Layer 4 of a small transformer language model trained on English Wikipedia (14 layers, counted from 0, width 128).
A neuron adds its activation times its output weights to the MLP's output. To switch it off is to set its activation to zero at one token and run the rest of the model.
A neuron's activation on a vector x is GELU(weights . x), where the dot is the dot product.

Input weights of the MLP neurons that the questions are about. A number n stands for (n - 128) times 0.01.
n14: 122, 102, 138, 93, 160, 150, 128, 97, 130, 105, 125, 142, 139, 137, 161, 107, 102, 96, 163, 100, 116, 129, 122, 151, 122, 176, 135, 130, 133, 167, 66, 128, 68, 118, 73, 120, 119, 68, 98, 110, 90, 138, 118, 117, 107, 141, 155, 149, 146, 117, 138, 137, 84, 84, 157, 133, 125, 118, 98, 68, 121, 147, 168, 124, 134, 146, 142, 90, 108, 115, 70, 165, 75, 141, 103, 81, 117, 98, 126, 151, 143, 133, 131, 193, 81, 98, 144, 176, 115, 128, 147, 149, 167, 221, 160, 131, 137, 173, 163, 107, 147, 164, 179, 150, 142, 203, 102, 105, 165, 52, 138, 155, 121, 171, 76, 30, 87, 148, 132, 120, 93, 106, 179, 146, 126, 133, 144, 186
n43: 93, 199, 145, 120, 98, 134, 128, 59, 98, 148, 123, 202, 153, 116, 164, 147, 69, 117, 93, 163, 163, 125, 98, 119, 143, 58, 99, 141, 50, 139, 117, 135, 133, 105, 95, 164, 116, 132, 173, 102, 125, 164, 217, 100, 95, 118, 123, 122, 194, 103, 156, 187, 77, 112, 196, 181, 150, 106, 160, 31, 108, 83, 109, 83, 149, 111, 167, 102, 105, 144, 138, 104, 109, 145, 117, 159, 135, 95, 103, 164, 103, 123, 129, 204, 81, 190, 137, 148, 127, 131, 100, 173, 119, 83, 179, 157, 80, 195, 68, 102, 92, 68, 125, 122, 132, 102, 130, 91, 163, 66, 204, 151, 167, 157, 90, 122, 161, 136, 131, 138, 55, 169, 141, 137, 115, 106, 89, 199
n45: 56, 83, 105, 129, 140, 139, 148, 118, 95, 125, 113, 120, 122, 146, 92, 162, 95, 109, 152, 115, 46, 112, 146, 129, 128, 123, 140, 161, 88, 142, 142, 87, 92, 138, 135, 156, 144, 93, 129, 98, 144, 135, 115, 103, 137, 159, 144, 99, 125, 175, 79, 142, 178, 142, 141, 133, 143, 99, 153, 149, 131, 149, 148, 144, 139, 113, 134, 173, 91, 134, 95, 93, 149, 137, 167, 95, 141, 136, 135, 162, 71, 86, 144, 119, 139, 149, 133, 86, 102, 108, 102, 147, 116, 153, 179, 136, 36, 73, 112, 123, 152, 169, 142, 134, 126, 108, 137, 136, 112, 158, 90, 153, 121, 142, 235, 119, 157, 104, 176, 126, 130, 160, 78, 126, 128, 63, 150, 125
n255: 142, 142, 97, 145, 126, 103, 161, 206, 180, 160, 148, 126, 152, 154, 58, 157, 172, 152, 148, 135, 151, 106, 130, 163, 144, 130, 146, 203, 106, 122, 97, 171, 149, 166, 130, 120, 173, 181, 103, 169, 161, 126, 134, 89, 107, 115, 64, 80, 54, 127, 105, 83, 149, 125, 155, 156, 165, 139, 123, 160, 58, 157, 131, 122, 125, 201, 151, 127, 120, 118, 113, 111, 121, 189, 141, 152, 110, 154, 88, 123, 128, 143, 130, 85, 114, 201, 118, 75, 144, 164, 124, 105, 131, 135, 79, 113, 122, 112, 156, 128, 103, 123, 197, 132, 142, 149, 132, 67, 134, 128, 126, 191, 104, 142, 88, 101, 137, 93, 134, 53, 141, 130, 185, 124, 116, 151, 179, 87
n280: 73, 158, 143, 138, 118, 140, 192, 185, 177, 151, 112, 95, 126, 170, 143, 110, 141, 104, 187, 100, 131, 153, 123, 135, 149, 163, 114, 105, 154, 121, 185, 141, 102, 100, 65, 103, 101, 156, 149, 107, 100, 144, 136, 122, 81, 175, 109, 89, 110, 143, 81, 59, 165, 125, 195, 131, 105, 99, 90, 146, 152, 109, 177, 115, 77, 126, 155, 163, 124, 129, 127, 134, 157, 124, 107, 140, 76, 140, 113, 115, 86, 149, 158, 104, 144, 89, 112, 97, 103, 152, 123, 125, 76, 136, 107, 168, 74, 122, 108, 142, 169, 143, 102, 102, 115, 148, 148, 139, 158, 105, 176, 156, 123, 162, 142, 156, 174, 91, 182, 107, 43, 104, 173, 142, 130, 124, 135, 146
n373: 130, 135, 121, 161, 101, 152, 88, 207, 70, 193, 127, 75, 131, 98, 117, 166, 181, 141, 43, 116, 108, 121, 88, 122, 121, 87, 183, 155, 152, 110, 112, 149, 118, 76, 172, 155, 124, 167, 125, 127, 153, 159, 88, 128, 98, 195, 150, 198, 125, 109, 122, 133, 75, 107, 220, 75, 148, 93, 144, 114, 99, 110, 148, 94, 91, 149, 130, 122, 125, 131, 77, 133, 128, 161, 134, 79, 176, 46, 99, 127, 95, 136, 80, 153, 112, 137, 117, 125, 115, 106, 173, 86, 177, 89, 159, 100, 168, 194, 116, 111, 171, 145, 85, 114, 140, 139, 84, 129, 128, 182, 69, 127, 70, 116, 152, 129, 180, 104, 140, 119, 112, 120, 135, 166, 173, 126, 138, 115
n469: 105, 123, 113, 155, 147, 93, 163, 196, 103, 171, 177, 71, 84, 171, 66, 151, 181, 88, 99, 116, 185, 78, 127, 79, 146, 165, 185, 146, 101, 114, 161, 91, 139, 139, 116, 186, 177, 101, 251, 130, 121, 138, 62, 189, 192, 154, 106, 182, 75, 182, 181, 103, 98, 115, 138, 125, 79, 116, 179, 101, 128, 69, 107, 126, 182, 108, 161, 72, 116, 75, 152, 87, 164, 74, 136, 160, 151, 92, 159, 161, 138, 97, 148, 152, 126, 103, 146, 62, 110, 56, 200, 77, 106, 209, 126, 120, 138, 110, 187, 146, 95, 102, 134, 139, 127, 161, 148, 163, 80, 87, 204, 151, 101, 154, 146, 96, 128, 122, 129, 86, 99, 109, 109, 93, 134, 113, 104, 184
n484: 87, 168, 131, 147, 153, 89, 214, 133, 87, 113, 138, 87, 125, 53, 161, 164, 86, 92, 127, 137, 110, 135, 134, 201, 139, 172, 138, 106, 66, 115, 193, 151, 103, 124, 150, 135, 76, 73, 116, 246, 156, 119, 94, 102, 136, 142, 65, 65, 155, 84, 152, 111, 91, 165, 126, 109, 179, 79, 149, 138, 136, 141, 91, 149, 114, 115, 96, 104, 120, 147, 126, 141, 110, 182, 92, 124, 172, 97, 148, 210, 118, 140, 159, 93, 122, 119, 114, 124, 122, 149, 125, 126, 139, 150, 190, 130, 84, 112, 130, 144, 119, 125, 125, 152, 138, 162, 119, 173, 103, 97, 227, 162, 148, 98, 132, 143, 126, 126, 109, 99, 88, 121, 160, 85, 106, 130, 144, 133

Output weights of the MLP neurons that the questions are about. A number n stands for (n - 128) times 0.0093.
n14: 139, 45, 104, 195, 165, 146, 154, 107, 131, 149, 121, 95, 116, 166, 165, 123, 126, 112, 100, 59, 101, 159, 113, 90, 117, 135, 153, 162, 119, 167, 164, 79, 190, 163, 121, 130, 149, 149, 110, 129, 102, 138, 142, 118, 123, 118, 126, 166, 114, 117, 139, 126, 113, 79, 144, 168, 147, 104, 133, 137, 125, 98, 93, 187, 121, 60, 169, 140, 148, 176, 106, 191, 93, 82, 149, 124, 118, 70, 87, 134, 138, 149, 150, 134, 154, 138, 170, 135, 127, 121, 102, 171, 128, 64, 121, 154, 95, 187, 99, 146, 209, 164, 76, 132, 10, 180, 110, 145, 69, 135, 99, 129, 126, 63, 155, 62, 129, 39, 83, 137, 77, 93, 171, 122, 131, 65, 162, 107
n43: 175, 144, 137, 126, 84, 79, 47, 107, 136, 108, 176, 155, 76, 152, 117, 89, 129, 68, 160, 178, 188, 172, 115, 159, 158, 51, 78, 120, 89, 169, 125, 114, 107, 116, 154, 187, 213, 169, 185, 125, 164, 148, 147, 118, 157, 144, 120, 154, 108, 108, 156, 194, 57, 117, 140, 124, 138, 138, 127, 119, 107, 89, 163, 80, 97, 57, 188, 89, 80, 113, 119, 132, 166, 77, 146, 99, 157, 160, 58, 124, 76, 142, 152, 65, 48, 126, 111, 107, 116, 106, 106, 128, 128, 133, 102, 113, 98, 86, 141, 132, 162, 115, 95, 68, 157, 127, 139, 89, 173, 143, 143, 185, 160, 99, 124, 62, 167, 75, 138, 175, 169, 134, 79, 114, 180, 114, 132, 147
n45: 146, 128, 142, 112, 120, 91, 91, 133, 108, 136, 108, 180, 175, 118, 142, 123, 132, 132, 172, 131, 140, 122, 114, 143, 140, 167, 90, 215, 107, 130, 140, 159, 101, 131, 55, 106, 109, 156, 141, 148, 150, 137, 142, 149, 91, 156, 157, 174, 128, 143, 126, 130, 108, 104, 143, 63, 146, 150, 163, 117, 140, 143, 119, 141, 159, 120, 152, 127, 149, 125, 95, 131, 144, 104, 113, 53, 142, 58, 164, 87, 81, 139, 188, 82, 143, 132, 86, 120, 122, 148, 88, 134, 157, 123, 140, 201, 193, 156, 109, 138, 60, 152, 132, 168, 124, 165, 79, 134, 77, 108, 62, 117, 172, 123, 155, 81, 110, 118, 197, 183, 123, 133, 148, 154, 122, 89, 115, 141
n255: 182, 129, 92, 87, 112, 159, 103, 207, 150, 99, 104, 141, 142, 107, 103, 137, 131, 163, 184, 137, 140, 152, 122, 127, 116, 132, 130, 168, 128, 23, 121, 146, 179, 146, 146, 106, 150, 127, 104, 111, 151, 88, 132, 111, 136, 127, 83, 126, 115, 167, 134, 137, 138, 136, 119, 138, 115, 183, 101, 136, 131, 164, 136, 116, 155, 177, 117, 136, 104, 86, 136, 168, 160, 148, 154, 72, 117, 141, 116, 120, 147, 88, 151, 138, 65, 163, 152, 63, 144, 98, 124, 82, 125, 65, 126, 142, 165, 124, 123, 173, 122, 123, 145, 121, 161, 132, 150, 104, 180, 122, 140, 152, 107, 111, 102, 134, 143, 137, 131, 99, 150, 151, 123, 141, 118, 125, 185, 100
n280: 95, 190, 167, 169, 121, 103, 163, 111, 122, 161, 107, 90, 154, 91, 223, 84, 98, 139, 150, 74, 156, 121, 165, 129, 132, 155, 133, 158, 183, 164, 136, 81, 129, 103, 82, 32, 131, 109, 121, 87, 40, 73, 145, 174, 114, 108, 91, 125, 116, 125, 100, 161, 180, 81, 171, 153, 111, 120, 118, 139, 92, 116, 128, 143, 120, 110, 129, 124, 122, 119, 129, 149, 195, 55, 87, 118, 108, 175, 151, 132, 132, 46, 134, 128, 116, 128, 112, 90, 182, 64, 126, 140, 130, 144, 135, 126, 148, 53, 139, 181, 131, 101, 117, 102, 128, 105, 179, 100, 167, 174, 165, 141, 150, 110, 180, 190, 185, 159, 156, 124, 115, 135, 128, 162, 73, 178, 152, 149
n373: 135, 128, 151, 116, 193, 113, 149, 113, 132, 110, 179, 117, 210, 70, 186, 144, 87, 101, 127, 137, 95, 89, 179, 172, 123, 106, 143, 94, 183, 160, 144, 65, 116, 96, 145, 132, 127, 101, 151, 90, 150, 131, 147, 137, 169, 231, 108, 155, 179, 118, 124, 110, 106, 126, 130, 106, 146, 166, 138, 92, 184, 123, 134, 191, 97, 117, 109, 121, 100, 111, 79, 150, 118, 179, 90, 108, 132, 157, 145, 181, 166, 115, 65, 136, 169, 146, 113, 129, 128, 82, 159, 63, 124, 170, 81, 156, 161, 155, 170, 151, 141, 118, 111, 135, 131, 166, 84, 109, 125, 151, 149, 177, 133, 153, 172, 125, 172, 124, 153, 169, 112, 78, 154, 186, 99, 72, 115, 111
n469: 117, 138, 117, 217, 113, 108, 108, 122, 56, 215, 95, 143, 95, 131, 198, 131, 127, 102, 158, 166, 155, 108, 134, 117, 124, 127, 119, 114, 146, 127, 160, 145, 57, 104, 100, 148, 154, 153, 137, 88, 137, 80, 91, 117, 138, 157, 138, 115, 148, 153, 107, 99, 152, 139, 119, 97, 85, 95, 134, 182, 93, 65, 121, 117, 160, 116, 163, 143, 128, 126, 71, 131, 152, 169, 89, 75, 129, 155, 198, 124, 149, 26, 150, 97, 84, 100, 86, 165, 132, 92, 249, 128, 159, 105, 141, 172, 76, 130, 121, 116, 112, 128, 196, 171, 163, 102, 164, 154, 105, 89, 122, 194, 139, 142, 74, 89, 134, 162, 133, 220, 101, 169, 148, 83, 117, 160, 142, 162
n484: 103, 122, 156, 103, 166, 182, 142, 147, 121, 77, 170, 170, 116, 130, 123, 138, 158, 110, 167, 127, 109, 140, 186, 168, 129, 63, 106, 153, 117, 94, 48, 90, 143, 154, 135, 68, 193, 174, 169, 128, 103, 99, 133, 98, 147, 108, 104, 81, 135, 110, 125, 106, 121, 116, 72, 96, 124, 83, 88, 125, 120, 132, 169, 86, 138, 176, 139, 125, 82, 129, 90, 138, 86, 120, 118, 139, 125, 167, 148, 122, 133, 134, 95, 147, 142, 203, 145, 121, 120, 126, 108, 100, 124, 190, 85, 68, 115, 200, 98, 90, 75, 73, 61, 103, 39, 101, 181, 55, 118, 91, 158, 231, 209, 111, 97, 121, 171, 166, 164, 218, 180, 163, 182, 139, 93, 131, 108, 160

Each question names a token from some text and the token that comes next. It shows the vector x that enters the MLP there. A number n stands for (n - 128) times 0.028.

Then comes g, the gradient of the next token's log-probability with respect to the MLP's output, scaled to length 1. A neuron's effect is roughly proportional to its activation times (output weights . g). A number n stands for (n - 128) times 0.0028.

" the", then " same"
x: 134, 117, 85, 120, 164, 180, 89, 79, 137, 98, 160, 97, 94, 128, 154, 145, 181, 157, 179, 126, 104, 146, 67, 173, 189, 141, 126, 160, 141, 94, 73, 196, 152, 127, 180, 124, 136, 163, 139, 148, 100, 61, 153, 109, 83, 128, 114, 88, 133, 108, 96, 164, 166, 108, 104, 185, 119, 105, 139, 169, 165, 88, 86, 153, 210, 130, 110, 115, 119, 151, 119, 141, 81, 108, 123, 81, 121, 145, 70, 163, 167, 126, 91, 136, 59, 101, 119, 82, 89, 127, 156, 106, 184, 109, 88, 215, 146, 102, 174, 192, 107, 103, 87, 176, 159, 106, 175, 96, 113, 140, 83, 144, 103, 105, 80, 191, 123, 129, 142, 116, 113, 108, 99, 98, 90, 128, 114, 172
g: 136, 119, 125, 101, 135, 216, 152, 91, 118, 119, 180, 124, 145, 93, 117, 110, 137, 210, 145, 169, 142, 135, 118, 133, 160, 105, 124, 139, 131, 107, 134, 114, 74, 85, 123, 123, 135, 110, 127, 142, 147, 97, 120, 75, 65, 121, 119, 166, 86, 135, 130, 165, 159, 136, 75, 153, 136, 89, 126, 121, 163, 107, 107, 94, 150, 177, 163, 146, 116, 120, 164, 140, 157, 137, 183, 122, 175, 84, 131, 91, 35, 200, 119, 130, 115, 125, 64, 143, 101, 149, 152, 40, 137, 110, 144, 111, 92, 93, 170, 157, 86, 116, 159, 92, 151, 188, 126, 111, 137, 82, 160, 118, 86, 127, 133, 120, 110, 92, 107, 128, 157, 126, 169, 176, 168, 152, 144, 120
Switching off which neuron hurts the next token most? n255

"i", then " A"
x: 132, 100, 94, 145, 160, 172, 96, 99, 142, 98, 162, 90, 104, 120, 172, 130, 192, 130, 188, 118, 101, 146, 71, 178, 185, 152, 143, 138, 164, 128, 95, 163, 167, 137, 169, 93, 118, 162, 173, 139, 81, 39, 159, 100, 97, 148, 101, 93, 151, 111, 95, 169, 179, 110, 135, 199, 107, 107, 155, 169, 160, 79, 106, 151, 197, 92, 110, 111, 115, 154, 119, 150, 87, 108, 134, 90, 96, 156, 100, 142, 169, 109, 82, 133, 81, 97, 119, 101, 73, 107, 154, 107, 124, 113, 92, 213, 124, 115, 169, 189, 129, 121, 67, 165, 164, 112, 191, 108, 95, 157, 70, 139, 110, 99, 77, 212, 136, 118, 116, 120, 110, 102, 97, 112, 101, 112, 108, 168
g: 91, 198, 205, 152, 115, 86, 114, 149, 143, 186, 76, 127, 146, 133, 115, 206, 97, 127, 89, 124, 113, 173, 111, 134, 138, 148, 187, 167, 124, 116, 150, 131, 85, 157, 139, 99, 120, 135, 114, 143, 126, 119, 129, 128, 123, 136, 133, 115, 122, 118, 121, 111, 95, 65, 156, 86, 133, 122, 152, 120, 165, 162, 85, 145, 180, 159, 28, 118, 115, 157, 117, 50, 185, 94, 143, 125, 104, 69, 121, 110, 122, 152, 113, 149, 128, 104, 190, 217, 118, 118, 114, 140, 160, 105, 144, 142, 138, 113, 99, 120, 101, 123, 147, 105, 141, 155, 114, 129, 75, 155, 144, 169, 132, 137, 154, 116, 123, 119, 86, 149, 97, 124, 133, 137, 46, 171, 94, 110
Switching off which neuron hurts the next token most? n280

"ctor", then "al"
x: 125, 104, 84, 118, 152, 164, 80, 63, 138, 83, 164, 99, 91, 129, 170, 174, 167, 145, 174, 132, 103, 146, 74, 166, 171, 165, 154, 143, 122, 121, 83, 188, 156, 134, 176, 135, 102, 151, 171, 127, 113, 65, 158, 101, 95, 124, 112, 85, 148, 125, 89, 174, 171, 105, 117, 182, 127, 91, 147, 175, 167, 78, 62, 170, 195, 80, 120, 99, 123, 182, 117, 167, 68, 95, 122, 93, 115, 154, 58, 161, 167, 129, 84, 134, 87, 96, 114, 111, 110, 121, 133, 135, 169, 101, 89, 207, 132, 114, 146, 187, 115, 110, 69, 194, 136, 109, 158, 110, 123, 142, 85, 149, 92, 131, 83, 201, 136, 138, 133, 139, 109, 108, 105, 81, 98, 109, 110, 173
g: 114, 135, 156, 65, 164, 119, 102, 128, 109, 167, 96, 106, 107, 109, 121, 126, 135, 120, 203, 139, 112, 151, 150, 161, 71, 122, 154, 116, 74, 129, 174, 148, 139, 115, 95, 153, 147, 129, 135, 106, 172, 129, 111, 167, 131, 137, 183, 132, 75, 117, 123, 118, 139, 122, 181, 108, 163, 164, 107, 94, 101, 139, 83, 77, 190, 129, 84, 154, 172, 142, 96, 92, 135, 119, 126, 148, 137, 154, 125, 99, 173, 131, 127, 142, 180, 170, 141, 125, 79, 132, 99, 152, 132, 124, 120, 140, 120, 195, 124, 97, 111, 111, 81, 118, 130, 62, 68, 98, 126, 112, 178, 123, 122, 117, 153, 140, 114, 188, 126, 93, 67, 169, 139, 229, 68, 104, 89, 167
Which neuron, switched off, raises the next token's probability most? n43

".", then " G"
x: 123, 126, 82, 129, 154, 191, 78, 83, 134, 111, 156, 92, 112, 124, 161, 145, 186, 134, 156, 125, 104, 146, 76, 174, 189, 130, 144, 131, 161, 109, 89, 180, 145, 124, 210, 133, 108, 167, 155, 135, 98, 89, 146, 104, 78, 135, 123, 97, 133, 115, 97, 159, 169, 109, 122, 173, 109, 115, 140, 175, 165, 79, 90, 157, 199, 92, 109, 128, 135, 163, 104, 128, 89, 101, 146, 90, 119, 129, 75, 168, 160, 117, 61, 146, 61, 99, 109, 92, 100, 104, 160, 109, 177, 107, 94, 239, 168, 117, 179, 191, 114, 118, 79, 171, 139, 129, 163, 107, 110, 143, 72, 130, 97, 114, 85, 202, 129, 119, 116, 123, 113, 101, 98, 109, 102, 124, 95, 171
g: 97, 191, 144, 81, 122, 131, 171, 161, 122, 92, 119, 118, 185, 125, 72, 136, 105, 135, 87, 147, 114, 153, 185, 150, 129, 166, 133, 131, 127, 128, 102, 109, 181, 157, 168, 164, 146, 101, 142, 144, 83, 144, 115, 104, 137, 174, 98, 71, 129, 73, 141, 70, 121, 77, 170, 128, 144, 142, 191, 88, 172, 141, 176, 164, 141, 118, 89, 83, 126, 123, 94, 194, 142, 133, 173, 134, 139, 160, 137, 126, 122, 88, 154, 78, 174, 103, 133, 182, 114, 118, 190, 71, 134, 106, 74, 96, 156, 89, 78, 139, 166, 130, 111, 126, 104, 151, 89, 140, 124, 85, 91, 124, 117, 155, 85, 122, 95, 122, 107, 80, 139, 132, 133, 122, 148, 111, 159, 182
Switching off which neuron hurts the next token most? n373

"g", then "ard"
x: 126, 85, 93, 120, 180, 166, 93, 102, 123, 102, 154, 92, 102, 135, 165, 151, 176, 140, 195, 123, 77, 144, 68, 187, 188, 168, 144, 134, 141, 120, 89, 172, 142, 139, 175, 101, 115, 164, 154, 151, 115, 74, 162, 114, 97, 141, 83, 98, 159, 134, 102, 170, 173, 131, 98, 195, 74, 107, 139, 185, 170, 91, 87, 167, 213, 95, 109, 98, 129, 180, 114, 146, 97, 102, 123, 92, 90, 140, 81, 154, 163, 120, 87, 129, 95, 75, 110, 81, 64, 112, 168, 120, 167, 118, 96, 223, 110, 102, 163, 183, 119, 116, 97, 173, 173, 88, 167, 93, 104, 146, 80, 156, 83, 110, 103, 188, 114, 133, 126, 132, 122, 114, 97, 107, 95, 101, 89, 161
g: 119, 149, 184, 102, 101, 50, 114, 146, 155, 143, 99, 99, 127, 66, 160, 80, 171, 90, 143, 117, 133, 114, 114, 99, 115, 144, 171, 149, 142, 138, 213, 88, 123, 118, 114, 142, 93, 182, 109, 127, 112, 116, 149, 126, 108, 136, 199, 115, 126, 186, 76, 66, 145, 173, 102, 135, 153, 164, 140, 102, 114, 188, 127, 94, 150, 127, 80, 196, 176, 113, 168, 142, 130, 148, 176, 128, 125, 135, 95, 107, 218, 104, 107, 143, 172, 117, 123, 88, 109, 113, 100, 105, 124, 173, 126, 93, 134, 138, 100, 150, 108, 100, 108, 136, 155, 145, 93, 167, 141, 133, 135, 157, 181, 143, 82, 94, 129, 121, 111, 83, 117, 117, 137, 82, 98, 99, 110, 175
Switching off which neuron hurts the next token most? n45

"ed", then "."
x: 112, 104, 91, 117, 165, 179, 91, 82, 141, 103, 159, 90, 103, 122, 150, 162, 170, 119, 192, 126, 91, 157, 90, 175, 187, 133, 151, 154, 144, 123, 59, 177, 141, 133, 155, 118, 130, 161, 160, 129, 93, 65, 150, 100, 87, 147, 108, 95, 134, 103, 97, 155, 167, 118, 127, 181, 93, 102, 139, 181, 159, 74, 94, 161, 211, 85, 113, 104, 132, 162, 112, 154, 77, 103, 150, 73, 109, 156, 89, 164, 163, 114, 94, 134, 48, 118, 99, 95, 64, 91, 158, 130, 177, 113, 109, 234, 141, 101, 164, 174, 137, 155, 96, 180, 140, 131, 167, 109, 108, 144, 66, 144, 105, 113, 73, 176, 126, 125, 127, 146, 116, 113, 96, 102, 110, 134, 93, 174
g: 124, 124, 72, 156, 96, 140, 155, 114, 123, 150, 137, 129, 155, 87, 194, 105, 139, 154, 108, 153, 120, 93, 103, 110, 146, 113, 119, 163, 115, 125, 148, 102, 136, 115, 102, 113, 161, 152, 118, 86, 178, 119, 97, 135, 123, 117, 55, 134, 146, 83, 90, 133, 164, 90, 156, 110, 144, 157, 123, 88, 62, 59, 170, 78, 146, 116, 134, 142, 104, 149, 137, 203, 124, 159, 108, 122, 120, 161, 155, 156, 104, 110, 82, 145, 105, 143, 137, 131, 126, 143, 172, 138, 155, 99, 104, 174, 171, 130, 92, 124, 128, 94, 202, 115, 101, 147, 115, 146, 152, 166, 128, 64, 119, 104, 179, 149, 120, 171, 63, 195, 166, 149, 149, 186, 50, 114, 143, 79
Switching off which neuron hurts the next token most? n14

" and", then ","
x: 120, 124, 89, 129, 157, 184, 93, 88, 135, 101, 156, 105, 110, 118, 157, 162, 182, 136, 165, 128, 102, 150, 75, 172, 196, 163, 125, 128, 141, 110, 82, 192, 141, 136, 185, 138, 127, 153, 156, 140, 90, 70, 149, 117, 86, 120, 101, 93, 135, 126, 97, 150, 166, 119, 107, 147, 111, 82, 156, 170, 163, 72, 95, 156, 201, 104, 115, 135, 115, 156, 126, 134, 105, 94, 129, 92, 115, 137, 97, 163, 166, 111, 90, 134, 49, 81, 118, 77, 86, 123, 177, 131, 166, 116, 90, 215, 139, 104, 177, 201, 100, 136, 79, 196, 144, 104, 177, 97, 95, 117, 97, 142, 86, 105, 82, 198, 132, 131, 131, 121, 114, 119, 97, 96, 95, 116, 104, 180
g: 132, 88, 67, 131, 110, 97, 105, 100, 128, 141, 109, 104, 99, 83, 155, 84, 82, 105, 125, 93, 89, 130, 150, 141, 99, 172, 190, 185, 150, 147, 118, 92, 115, 93, 161, 159, 27, 102, 160, 105, 119, 110, 164, 113, 86, 133, 133, 124, 124, 169, 137, 134, 130, 140, 126, 218, 106, 125, 105, 116, 129, 106, 153, 133, 122, 140, 85, 63, 169, 172, 141, 176, 120, 111, 108, 138, 159, 107, 113, 149, 166, 153, 116, 122, 188, 127, 132, 84, 101, 182, 95, 103, 126, 143, 91, 128, 126, 84, 124, 119, 212, 152, 124, 142, 99, 210, 141, 110, 119, 116, 128, 133, 154, 148, 136, 150, 160, 105, 122, 155, 185, 137, 148, 103, 138, 82, 166, 174
Which neuron, switched off, raises the next token's probability most? n469

"ed", then " that"
x: 108, 114, 91, 120, 172, 170, 92, 75, 137, 106, 163, 108, 103, 115, 159, 165, 168, 116, 200, 144, 91, 155, 96, 188, 190, 152, 137, 147, 133, 116, 58, 180, 149, 136, 170, 123, 122, 153, 162, 131, 88, 87, 153, 102, 81, 141, 124, 95, 148, 115, 98, 155, 181, 105, 116, 183, 85, 93, 125, 176, 160, 70, 79, 160, 207, 105, 117, 107, 129, 158, 121, 143, 84, 90, 141, 80, 118, 160, 85, 162, 163, 119, 103, 131, 52, 112, 97, 88, 71, 97, 159, 131, 170, 109, 112, 231, 137, 93, 162, 171, 129, 133, 95, 182, 136, 119, 169, 107, 102, 150, 76, 143, 103, 122, 79, 176, 125, 129, 123, 148, 113, 122, 94, 97, 94, 125, 89, 172
g: 103, 160, 106, 140, 111, 98, 140, 109, 153, 123, 113, 94, 114, 30, 147, 151, 159, 111, 81, 116, 191, 137, 120, 189, 114, 148, 109, 100, 126, 184, 103, 119, 103, 137, 159, 178, 132, 147, 128, 70, 87, 161, 115, 113, 119, 204, 108, 129, 133, 187, 96, 164, 138, 134, 139, 123, 172, 53, 165, 129, 141, 111, 198, 130, 57, 97, 93, 154, 133, 163, 99, 177, 129, 173, 115, 126, 92, 132, 136, 139, 99, 150, 72, 161, 131, 178, 119, 84, 47, 110, 124, 130, 94, 169, 111, 130, 79, 148, 96, 125, 145, 164, 161, 153, 116, 129, 149, 135, 136, 122, 80, 160, 71, 144, 133, 101, 139, 161, 151, 113, 135, 155, 131, 107, 142, 130, 100, 147
Which neuron, switched off, raises the next token's probability most? n45

" the", then " Group"
x: 131, 117, 83, 122, 167, 185, 87, 72, 138, 95, 158, 97, 97, 129, 153, 147, 181, 160, 176, 122, 105, 150, 74, 173, 187, 149, 129, 156, 136, 91, 72, 192, 156, 127, 181, 127, 139, 161, 149, 149, 99, 63, 154, 109, 80, 129, 123, 86, 131, 109, 94, 162, 176, 114, 102, 187, 118, 108, 137, 169, 167, 87, 88, 149, 213, 134, 111, 119, 122, 157, 116, 137, 82, 108, 127, 75, 118, 144, 72, 160, 165, 128, 91, 133, 57, 99, 122, 83, 92, 129, 157, 104, 186, 108, 92, 215, 148, 100, 171, 191, 108, 109, 91, 175, 158, 107, 173, 95, 109, 138, 83, 141, 106, 103, 81, 193, 122, 124, 141, 115, 114, 107, 100, 93, 86, 123, 113, 170
g: 100, 176, 90, 136, 149, 124, 88, 126, 145, 149, 169, 153, 144, 126, 106, 144, 112, 154, 137, 110, 152, 112, 126, 114, 128, 132, 140, 68, 187, 161, 129, 116, 105, 123, 169, 82, 102, 80, 160, 85, 131, 144, 111, 123, 124, 86, 109, 163, 164, 129, 160, 169, 126, 117, 176, 142, 121, 140, 155, 120, 137, 142, 81, 93, 118, 109, 187, 120, 52, 192, 129, 144, 100, 94, 109, 174, 146, 118, 147, 115, 35, 167, 136, 115, 86, 144, 95, 179, 145, 174, 137, 105, 167, 70, 132, 187, 137, 130, 158, 135, 128, 118, 131, 90, 128, 144, 115, 153, 96, 146, 108, 86, 123, 95, 122, 199, 116, 56, 107, 143, 179, 190, 130, 115, 108, 137, 115, 44
Which neuron, switched off, raises the next token's probability most? n255

" a", then "g"
x: 127, 122, 83, 111, 160, 174, 84, 74, 152, 104, 164, 109, 88, 120, 157, 150, 185, 136, 177, 126, 100, 157, 67, 167, 196, 150, 124, 143, 145, 104, 79, 219, 149, 139, 165, 108, 143, 167, 153, 150, 109, 63, 147, 112, 81, 127, 107, 90, 124, 122, 92, 150, 177, 104, 123, 168, 115, 103, 143, 164, 168, 81, 95, 149, 208, 107, 119, 107, 113, 164, 104, 134, 64, 116, 125, 83, 117, 156, 86, 159, 165, 115, 95, 133, 80, 94, 128, 92, 66, 119, 154, 109, 179, 112, 102, 213, 154, 104, 170, 191, 111, 108, 82, 190, 168, 111, 168, 114, 112, 139, 94, 137, 101, 108, 82, 196, 125, 123, 127, 111, 107, 122, 104, 88, 88, 122, 111, 171
g: 153, 129, 115, 194, 143, 105, 152, 145, 71, 122, 153, 102, 99, 76, 153, 157, 84, 104, 102, 186, 136, 136, 193, 129, 102, 100, 121, 84, 129, 110, 148, 168, 75, 145, 135, 159, 46, 120, 164, 123, 112, 165, 121, 151, 97, 148, 124, 122, 72, 109, 143, 136, 125, 104, 162, 108, 150, 94, 143, 160, 169, 175, 120, 134, 138, 114, 108, 114, 90, 123, 137, 141, 136, 182, 77, 180, 87, 91, 30, 216, 129, 90, 165, 96, 120, 138, 79, 144, 140, 160, 162, 160, 124, 124, 100, 169, 96, 99, 81, 134, 174, 155, 114, 133, 94, 160, 117, 112, 140, 111, 164, 160, 133, 115, 164, 137, 154, 108, 139, 131, 96, 175, 124, 116, 154, 111, 81, 126
Which neuron, switched off, raises the next token's probability most? n255